Layer 4 of a small transformer language model trained on English Wikipedia (10 layers, counted from 0, width 64).
A neuron adds its activation times its output weights to the MLP's output. To switch it off is to set its activation to zero at one token and run the rest of the model.

Output weights of the MLP neurons that the questions are about. A number n stands for (n - 500) times 0.0013.
n10: 676 429 264 424 707 558 361 611 270 483 544 525 581 569 622 589 383 532 276 688 564 477 422 460 341 708 721 363 458 149 696 584 391 779 397 689 488 660 296 884 540 622 582 94 172 620 382 263 560 439 295 774 414 416 444 484 696 382 705 436 450 434 664 176
n15: 700 388 757 697 538 616 398 461 407 512 768 249 589 648 414 527 602 381 477 736 657 535 689 607 687 820 682 564 607 279 726 578 621 565 556 477 673 550 578 705 666 649 533 482 83 744 407 620 675 386 392 529 452 364 411 368 401 418 399 386 645 492 534 532
n35: 586 373 446 414 977 400 272 395 747 436 502 682 828 575 645 523 478 304 367 314 530 322 631 532 498 478 641 485 377 403 447 632 778 483 321 560 586 494 206 303 34 322 474 375 559 486 493 663 69 824 501 421 508 590 536 471 585 158 601 459 483 42 483 384
n54: 537 410 498 704 598 607 785 669 292 352 481 254 584 519 390 326 416 277 356 574 622 717 723 174 496 472 201 596 313 385 317 557 504 596 353 229 798 573 466 509 446 267 589 448 429 592 386 492 358 387 214 292 290 428 546 189 503 211 560 437 743 319 441 621
n62: 490 327 636 578 458 482 338 567 316 269 532 373 228 798 231 652 536 726 360 540 485 355 367 298 147 420 472 545 872 549 548 434 519 361 570 400 602 504 390 517 564 320 511 659 307 951 455 404 623 442 526 505 430 552 649 608 462 510 706 508 635 560 374 490
n68: 505 634 522 733 398 613 434 494 358 584 583 458 562 770 519 560 597 492 562 486 484 522 585 403 636 461 552 966 514 470 330 398 426 709 814 329 437 276 672 597 527 378 513 287 944 701 703 674 472 623 494 444 515 284 190 292 551 474 512 224 672 378 241 609
n81: 572 643 581 404 730 490 464 521 525 191 547 562 715 441 258 272 512 614 832 422 487 541 726 684 150 552 418 406 429 448 597 467 618 276 527 674 458 566 685 761 488 833 548 617 200 493 705 279 637 394 560 354 751 516 159 545 472 460 614 702 350 550 411 630
n90: 474 584 499 530 457 598 450 698 564 204 426 572 331 424 357 378 624 548 654 707 241 163 475 328 485 670 494 316 536 655 367 278 659 416 276 598 552 628 659 558 260 611 603 501 289 153 424 369 497 661 788 587 826 560 829 443 752 650 617 527 328 651 492 336
n107: 791 494 531 516 499 656 497 599 807 287 545 73 585 555 467 405 370 513 356 481 351 479 507 266 403 434 379 580 651 570 651 739 687 562 600 697 377 434 509 649 507 914 345 400 651 700 772 515 485 539 151 347 368 531 402 317 433 292 630 764 486 660 464 496
n132: 478 518 467 242 407 812 637 757 528 601 196 432 497 324 676 678 417 442 736 426 334 154 733 339 649 595 242 460 488 143 327 628 446 660 672 759 509 345 506 352 542 507 828 54 628 626 511 583 389 631 523 256 660 412 767 438 475 713 433 588 296 712 379 448
n136: 560 682 685 348 521 550 447 250 786 385 630 382 763 376 586 628 516 266 324 82 329 702 446 513 577 367 722 486 510 284 293 556 508 394 431 836 240 541 780 788 597 482 915 405 119 586 651 638 302 396 607 344 519 462 615 782 493 478 527 457 585 939 608 244
n137: 457 658 510 553 554 509 378 538 670 453 576 267 62 643 383 355 233 458 768 707 481 625 274 410 231 463 441 445 612 641 517 677 441 528 114 661 617 605 527 641 739 425 338 441 613 645 492 738 671 602 634 275 260 634 360 234 595 435 512 515 592 421 513 699
n141: 751 544 755 609 524 511 992 600 485 708 614 383 570 461 440 406 686 787 581 319 567 690 468 822 518 476 588 306 214 473 490 483 500 649 326 716 845 442 627 684 241 412 504 456 449 574 197 397 458 928 451 148 409 703 781 713 618 203 289 383 593 384 530 527
n168: 605 351 609 512 238 486 563 425 687 523 601 460 539 537 644 735 267 344 379 360 769 519 782 547 606 496 547 518 509 418 592 297 568 830 671 511 418 731 674 717 443 585 322 647 387 739 429 700 463 546 468 588 609 650 468 421 224 502 524 967 350 274 724 423
n188: 679 466 776 389 344 351 474 175 599 604 545 337 790 498 589 610 573 396 376 633 393 680 515 555 663 431 345 338 219 660 533 721 225 546 146 418 461 674 359 569 522 604 771 776 749 651 519 534 435 346 437 483 449 247 602 373 466 448 507 340 479 566 406 422
n190: 378 456 589 424 352 410 579 580 536 378 375 596 437 255 459 494 477 577 315 533 406 783 602 519 829 500 372 190 629 687 564 616 762 311 581 793 562 455 337 692 617 377 789 603 150 766 215 300 579 408 467 470 359 721 783 344 455 481 583 414 511 534 703 432

Each question names a token from some text and the token that comes next. It shows the activations a of the neurons there, in the order above. A number n stands for (n - 500) times 0.013.

Then comes g, the gradient of the next token's log-probability with respect to the MLP's output, scaled to length 1. A neuron's effect is roughly proportional to its activation times (output weights . g). A number n stands for (n - 500) times 0.00093.

" C", then "and"
a: 538 513 511 505 501 466 501 525 499 512 512 521 493 508 502 470
g: 161 431 386 393 287 435 496 465 613 594 318 708 488 510 402 787 597 406 571 396 567 489 531 635 396 156 529 437 326 531 145 460 396 292 599 499 376 506 470 378 425 528 357 541 479 608 740 536 534 444 435 610 716 380 543 463 473 366 475 366 253 553 603 673
Which neuron, switched off, raises the next token's probability most? n10

"r", then "un"
a: 497 496 474 195 519 470 500 985 491 503 574 513 478 500 509 504
g: 228 608 453 90 748 529 306 402 432 397 482 344 381 526 476 104 555 569 496 642 626 624 549 498 378 583 427 493 590 361 594 298 423 568 473 614 588 468 433 479 435 617 545 597 586 518 754 541 560 773 421 474 851 382 389 550 445 468 622 479 468 538 614 472
Which two neurons, each switched off alone, lower its probability most, in order? n90, n54

"ag", then "a"
a: 539 511 554 490 477 537 300 511 488 479 500 706 506 513 489 501
g: 514 537 604 620 680 428 640 506 630 429 640 711 584 554 605 758 571 538 353 618 317 535 525 571 493 344 662 568 408 695 616 252 771 504 292 315 648 429 342 538 436 450 553 465 544 493 337 777 182 415 605 518 479 320 300 654 422 745 523 549 489 479 456 676
Which two neurons, each switched off alone, lower its probability most, in order? n81, n35

"an", then "e"
a: 505 503 564 498 497 547 506 513 545 492 542 573 489 539 589 590
g: 675 741 514 536 464 531 520 396 711 318 452 465 561 383 741 381 332 485 381 607 200 387 376 588 756 550 677 524 477 525 315 627 354 641 503 249 427 587 507 496 153 512 525 585 492 572 332 517 617 513 449 670 506 740 422 551 743 594 653 371 416 425 488 304
Which neuron, switched off, lowers the next token's probability most? n188

" ", then "ent"
a: 837 470 509 499 503 445 489 520 507 500 484 486 501 536 480 533
g: 258 292 498 669 456 388 784 476 268 324 565 556 836 499 434 355 610 569 426 439 353 599 463 418 329 739 566 538 615 583 600 200 557 737 711 451 467 576 371 563 617 524 332 504 503 443 549 468 492 347 517 493 420 366 284 240 476 481 400 640 374 510 672 484
Which neuron, switched off, lowers the next token's probability most? n10

" H", then "ock"
a: 507 477 497 500 484 445 516 523 532 499 519 523 478 563 518 558
g: 519 647 361 429 374 503 486 753 345 188 321 530 537 626 389 713 571 300 490 355 499 481 545 280 429 459 634 328 552 704 521 429 444 609 386 463 296 624 834 590 327 420 510 540 424 411 484 470 428 487 602 786 712 366 322 591 649 509 480 762 526 564 523 344
Which neuron, switched off, lowers the next token's probability most? n168

"d", then "."
a: 499 507 491 511 500 510 494 525 501 495 547 475 480 533 495 456
g: 678 554 641 346 550 594 481 579 474 665 402 568 389 478 612 404 626 340 517 476 318 411 474 751 461 622 549 580 399 606 665 330 334 385 577 325 485 556 618 442 540 625 350 718 398 316 547 381 395 486 284 294 725 165 664 318 395 294 238 648 602 430 433 476
Which neuron, switched off, raises the next token's probability most? n136

"l", then "am"
a: 515 402 487 32 421 471 490 496 504 478 539 508 487 442 700 460
g: 424 464 580 508 323 647 454 238 548 251 494 476 570 350 503 760 452 657 568 535 817 457 397 271 368 282 413 524 526 441 552 447 182 450 391 689 387 617 403 773 388 348 521 625 377 312 696 433 353 473 422 678 589 490 654 526 494 393 506 381 648 380 481 629
Which neuron, switched off, lowers the next token's probability most? n188

"or", then "ok"
a: 531 482 582 520 464 497 516 506 492 507 522 499 527 494 517 449
g: 394 608 669 486 429 347 515 637 513 340 444 601 565 533 218 460 603 604 466 248 531 66 453 412 451 838 489 578 434 564 632 580 368 477 517 427 476 621 311 343 667 283 326 505 528 479 510 406 681 617 532 688 311 538 589 501 611 684 657 520 395 687 665 564
Which neuron, switched off, raises the next token's probability most? n35

"a", then " as"
a: 516 508 533 501 500 486 464 509 562 473 519 474 519 505 505 552
g: 627 542 589 481 676 365 649 588 456 422 467 389 644 430 597 508 630 561 415 398 419 335 594 658 413 467 481 484 437 218 644 408 588 490 422 434 665 428 849 530 339 413 420 390 513 762 424 488 262 510 603 314 367 500 603 353 393 302 583 550 510 864 150 502
Which neuron, switched off, lowers the next token's probability most? n107

" A", then "ward"
a: 501 421 497 514 501 464 497 522 473 482 497 482 494 469 498 678
g: 523 407 460 490 259 516 633 473 272 387 355 433 489 597 424 507 572 504 307 312 352 582 544 405 519 531 365 557 396 224 183 518 268 367 496 201 578 360 591 565 305 407 348 481 563 568 911 355 541 707 415 654 531 541 595 450 581 549 568 422 614 679 517 387
Which neuron, switched off, raises the next token's probability most? n190

" him", then " the"
a: 537 516 512 484 491 492 482 471 508 514 574 533 506 503 518 534
g: 496 698 465 561 609 542 862 857 303 480 628 558 345 586 429 432 670 585 711 627 251 617 447 498 270 546 657 656 622 590 564 219 510 531 470 477 525 433 390 318 453 445 499 524 453 419 560 376 359 283 608 465 387 553 310 743 295 500 514 553 416 578 366 523
Which neuron, switched off, raises the next token's probability most? n136

"e", then " The"
a: 496 508 499 512 559 501 463 483 480 525 410 513 483 473 585 491
g: 594 642 680 411 725 530 531 540 160 684 384 489 374 711 421 495 483 347 710 459 642 281 687 393 423 412 346 721 555 498 342 401 492 609 698 284 503 706 569 713 347 348 522 407 374 455 440 163 361 464 412 612 598 620 400 508 550 515 580 547 567 565 367 523
Which two neurons, each switched off alone, lower its probability most, in order? n136, n62

" ", then "0"
a: 478 474 500 505 494 492 467 502 471 499 500 478 482 487 500 638
g: 548 821 625 199 408 617 444 436 432 302 402 430 454 397 500 706 380 549 499 474 573 638 401 463 411 250 559 569 408 807 358 378 533 496 336 412 735 334 511 354 330 282 375 463 551 551 426 595 486 568 308 431 471 260 288 549 653 409 464 701 555 361 359 399
Which neuron, switched off, lowers the next token's probability most? n15

"est", then "ric"
a: 553 94 514 498 417 493 500 532 421 466 498 526 490 516 532 489
g: 351 367 555 284 499 560 807 485 267 470 322 453 572 375 275 301 434 739 557 358 585 489 517 508 412 499 536 904 588 418 437 253 522 578 428 334 484 600 425 716 319 773 536 252 535 587 516 370 520 386 499 559 419 645 547 335 598 492 568 465 652 448 593 556
Which two neurons, each switched off alone, lower its probability most, in order? n15, n10

"u", then "k"
a: 522 474 572 487 472 485 356 493 501 507 542 486 811 521 571 519
g: 374 315 644 694 227 649 684 313 483 754 633 460 564 573 413 363 537 330 377 636 589 572 723 456 620 376 490 484 429 561 610 439 752 718 493 543 760 643 479 593 676 477 195 296 508 499 508 215 446 486 330 480 562 487 406 673 568 442 396 504 505 457 544 345
Which two neurons, each switched off alone, lower its probability most, in order? n141, n81

"===", then "\n"
a: 505 506 503 508 515 562 502 529 523 508 653 521 495 487 499 551
g: 537 471 505 663 448 410 324 517 681 587 521 682 636 565 400 594 359 143 492 515 621 373 527 557 549 496 674 634 661 321 798 364 624 687 460 509 595 694 634 600 284 216 574 495 493 560 366 352 358 561 544 388 697 460 637 525 515 768 755 397 560 625 458 457
Which neuron, switched off, lowers the next token's probability most? n136

",", then " M"
a: 460 486 505 496 503 472 494 514 489 434 522 402 432 478 500 478
g: 594 663 283 554 379 515 492 505 369 480 491 423 570 558 388 501 418 614 477 496 617 665 383 582 572 410 435 660 590 763 361 415 422 213 491 361 557 818 587 701 536 515 694 740 636 394 397 589 399 368 529 510 475 386 303 674 392 362 533 837 640 261 343 642
Which neuron, switched off, lowers the next token's probability most? n132

"O", then "V"
a: 539 497 520 532 488 500 506 485 516 516 496 468 511 490 486 499
g: 411 511 189 536 394 317 449 293 548 574 420 267 516 659 605 365 409 586 392 423 568 541 616 342 459 654 526 400 577 613 382 329 626 627 723 478 451 438 885 606 620 276 411 613 671 548 667 374 422 660 427 410 483 317 348 436 303 649 622 370 545 590 482 707
Which neuron, switched off, raises the next token's probability most? n10

"inal", then "ly"
a: 477 500 533 504 521 491 544 526 473 482 495 507 526 500 490 538
g: 517 308 579 518 413 441 598 873 412 495 310 465 692 305 394 238 379 485 649 371 646 388 423 560 401 453 414 411 487 347 724 414 479 421 545 475 478 585 362 577 440 481 579 792 573 309 428 412 721 73 376 385 483 573 529 524 454 517 238 509 395 517 569 540
Which neuron, switched off, raises the next token's probability most? n35

" d", then "el"
a: 438 498 239 477 483 519 537 531 500 508 525 487 493 531 498 464
g: 646 409 518 665 244 551 575 341 626 387 480 568 498 401 608 388 488 551 480 539 386 733 381 360 773 672 617 671 509 263 437 579 524 442 681 645 460 627 464 508 597 895 415 630 437 696 566 701 607 257 487 558 348 479 319 599 324 472 367 344 452 489 688 412
Which neuron, switched off, lowers the next token's probability most? n35

"ak", then "es"
a: 509 513 534 500 493 503 270 504 496 511 470 474 477 502 498 462
g: 481 512 406 600 597 243 483 582 544 413 518 412 227 578 547 556 319 464 416 412 370 489 490 426 772 421 589 492 494 572 497 485 417 523 657 572 538 115 346 413 399 574 601 606 647 520 336 228 627 719 300 432 215 541 559 405 335 573 752 533 449 415 363 782
Which neuron, switched off, lowers the next token's probability most? n81

"2", then "01"
a: 530 491 490 532 492 494 474 543 702 495 518 526 508 469 502 545
g: 624 618 426 379 579 728 504 637 481 403 561 431 597 483 482 287 579 499 563 702 509 618 435 509 375 620 459 743 515 393 285 720 574 570 723 579 720 842 725 589 630 600 451 443 601 524 664 574 523 567 522 404 626 595 557 555 652 324 589 547 445 137 607 758
Which neuron, switched off, lowers the next token's probability most? n107

"H", then "L"
a: 515 501 544 518 514 465 523 485 483 500 507 508 471 541 490 499
g: 421 326 233 465 468 686 542 456 681 400 774 331 209 603 415 397 496 375 554 502 669 373 454 476 474 573 276 654 875 522 544 645 423 365 554 462 321 634 573 613 555 680 383 392 611 277 645 370 761 563 560 508 419 576 525 538 630 621 610 368 420 491 623 410
Which neuron, switched off, lowers the next token's probability most? n141

" He", then "at"
a: 531 387 510 507 473 474 402 505 480 501 541 541 474 536 462 550
g: 422 336 645 512 828 546 531 315 718 460 465 529 489 446 593 481 624 487 680 323 546 342 378 711 394 543 622 415 507 563 443 297 430 579 341 444 581 757 439 342 641 348 765 754 321 510 810 616 482 479 311 322 578 441 384 422 360 646 462 408 498 514 489 689
Which neuron, switched off, lowers the next token's probability most? n136

"l", then "ames"
a: 516 391 484 43 402 462 485 506 512 455 535 507 488 440 736 454
g: 400 461 268 351 530 661 472 615 491 417 565 738 406 618 428 703 419 552 497 526 931 445 412 421 183 369 600 626 355 643 475 439 400 308 574 654 572 573 534 598 352 530 770 546 505 670 570 405 365 527 357 602 636 681 715 400 657 464 476 527 580 728 509 588
Which neuron, switched off, raises the next token's probability most? n188

"hen", then " Ch"
a: 487 588 508 511 488 491 482 500 491 500 493 502 520 503 477 493
g: 674 437 601 580 602 568 471 455 327 282 497 482 658 663 340 581 333 341 216 319 562 585 688 566 417 502 464 472 516 611 643 442 634 403 168 531 238 622 390 687 159 442 438 591 563 472 565 430 745 619 599 450 485 512 336 504 438 332 401 464 700 532 618 689
Which neuron, switched off, lowers the next token's probability most? n15

"own", then "s"
a: 527 509 550 476 502 449 503 539 465 501 502 512 505 511 486 464
g: 658 788 537 295 866 437 451 552 754 490 350 594 607 529 400 490 322 629 735 323 412 361 518 594 574 502 825 569 527 660 395 361 519 422 612 528 458 512 724 739 431 463 626 539 612 516 343 510 494 582 429 427 520 589 363 213 565 421 317 536 366 417 426 581
Which neuron, switched off, lowers the next token's probability most? n35

"ran", then "g"
a: 530 516 494 515 519 482 522 535 497 508 139 500 481 490 500 500
g: 393 561 639 307 391 675 860 647 481 536 465 259 714 413 386 446 717 555 646 542 525 639 535 561 242 676 445 531 374 467 561 393 406 697 503 503 417 663 488 650 535 699 296 645 543 442 378 679 437 675 729 651 520 583 413 422 469 205 476 474 536 364 666 553
Which neuron, switched off, lowers the next token's probability most? n136

" re", then "t"
a: 634 467 515 520 506 473 500 494 507 468 513 547 494 482 480 500
g: 224 639 581 577 642 532 487 683 511 731 315 380 550 498 516 536 291 396 780 575 653 512 391 575 398 315 369 479 396 531 269 278 571 547 442 327 530 380 445 418 273 304 543 326 533 378 570 379 772 460 658 346 627 269 503 558 580 578 336 602 303 632 436 503
Which neuron, switched off, lowers the next token's probability most? n15

" ", then "1"
a: 568 486 511 504 498 484 508 533 419 488 519 527 500 519 484 579
g: 453 711 522 381 506 566 261 480 301 437 400 449 454 736 375 582 596 661 698 604 587 446 427 420 462 184 545 692 514 415 472 550 544 354 643 652 426 482 476 829 677 692 446 375 680 728 446 372 551 656 473 442 439 350 669 706 531 318 383 762 584 519 482 383
Which neuron, switched off, lowers the next token's probability most? n10

"h", then "ar"
a: 510 502 556 492 512 475 478 510 460 494 522 659 492 507 510 519
g: 376 551 269 691 674 286 423 591 334 503 355 532 283 359 479 398 456 593 389 334 241 442 446 369 317 585 611 127 251 435 489 642 287 551 495 405 334 561 421 512 472 729 536 641 539 616 359 605 699 692 562 651 472 433 381 606 499 452 425 514 380 331 438 584
Which neuron, switched off, lowers the next token's probability most? n137

"ash", then "i"
a: 535 227 571 478 500 489 501 521 511 487 503 595 494 512 520 501
g: 532 668 445 382 413 396 510 449 639 564 317 712 641 256 547 699 620 359 572 788 594 730 231 559 492 734 642 701 426 632 456 671 319 388 592 577 483 320 381 319 593 203 670 596 486 537 531 375 595 402 405 574 381 493 493 330 515 548 582 594 360 458 630 395
Which neuron, switched off, lowers the next token's probability most? n15

" out", then " to"
a: 487 481 555 470 496 503 527 478 502 647 541 503 489 507 496 496
g: 485 434 483 480 571 584 433 567 708 453 223 629 591 536 385 488 425 428 591 438 543 471 336 256 457 481 560 399 684 286 406 485 383 588 340 447 328 234 602 456 683 527 424 315 502 606 350 750 635 649 328 497 286 357 654 394 666 588 407 280 284 654 506 210
Which neuron, switched off, lowers the next token's probability most? n132

"ark", then " and"
a: 527 385 532 508 485 477 433 491 500 486 542 502 474 470 501 476
g: 488 361 628 668 641 582 484 470 421 626 527 577 512 490 509 730 565 339 512 584 394 512 579 539 390 650 334 383 629 386 543 471 703 664 612 736 502 131 331 440 347 651 318 286 400 516 651 626 244 373 315 479 642 494 630 326 615 194 484 494 659 587 427 402
Which neuron, switched off, raises the next token's probability most? n15

" r", then "est"
a: 589 327 478 496 449 475 502 524 495 447 517 511 487 504 515 485
g: 769 410 418 743 580 433 831 670 412 442 698 650 233 592 526 473 551 626 549 518 391 469 321 519 717 371 594 591 511 464 493 256 575 401 376 477 587 600 449 473 590 728 763 575 465 540 671 705 536 328 643 504 396 607 484 199 556 498 608 493 646 515 516 310
Which neuron, switched off, lowers the next token's probability most? n132

" cl", then "an"
a: 501 295 497 477 487 582 527 516 510 444 529 502 482 489 487 504
g: 327 559 631 639 451 655 441 461 666 568 538 501 538 403 297 354 482 573 594 553 408 460 455 451 282 408 309 507 767 447 875 543 389 664 495 541 601 406 526 611 541 607 504 511 398 346 296 413 561 704 512 656 429 740 516 744 673 783 529 595 343 545 437 809
Which neuron, switched off, raises the next token's probability most? n68

"ear", then " cont"
a: 534 500 519 474 494 192 464 519 546 487 518 498 469 531 509 473
g: 406 505 590 437 606 593 245 645 364 486 502 749 632 618 587 287 414 692 396 332 297 503 581 548 389 706 278 410 540 362 663 600 374 503 446 509 464 475 368 352 266 173 498 608 482 331 467 771 597 620 407 609 535 444 474 531 355 207 718 549 386 465 558 507
Which neuron, switched off, lowers the next token's probability most? n68

"o", then "h"
a: 528 479 520 467 493 560 509 490 483 501 537 504 483 493 582 523
g: 346 523 458 613 257 551 631 415 417 386 629 482 231 657 764 433 459 315 526 488 497 238 543 449 583 478 591 372 334 632 584 560 533 452 591 594 443 677 701 654 401 334 520 362 637 422 476 521 779 614 476 615 757 547 536 473 808 689 603 305 385 367 512 698
Which neuron, switched off, lowers the next token's probability most? n68

"e", then "f"
a: 488 478 495 487 545 483 502 466 474 787 559 508 495 498 502 492
g: 567 508 573 641 635 441 708 344 433 689 491 662 449 376 503 397 323 465 410 645 570 330 591 733 577 249 431 438 469 578 450 229 549 670 576 631 438 389 563 609 470 471 465 482 706 397 667 234 501 635 576 485 540 274 215 335 379 426 879 459 429 344 471 455
Which neuron, switched off, raises the next token's probability most? n132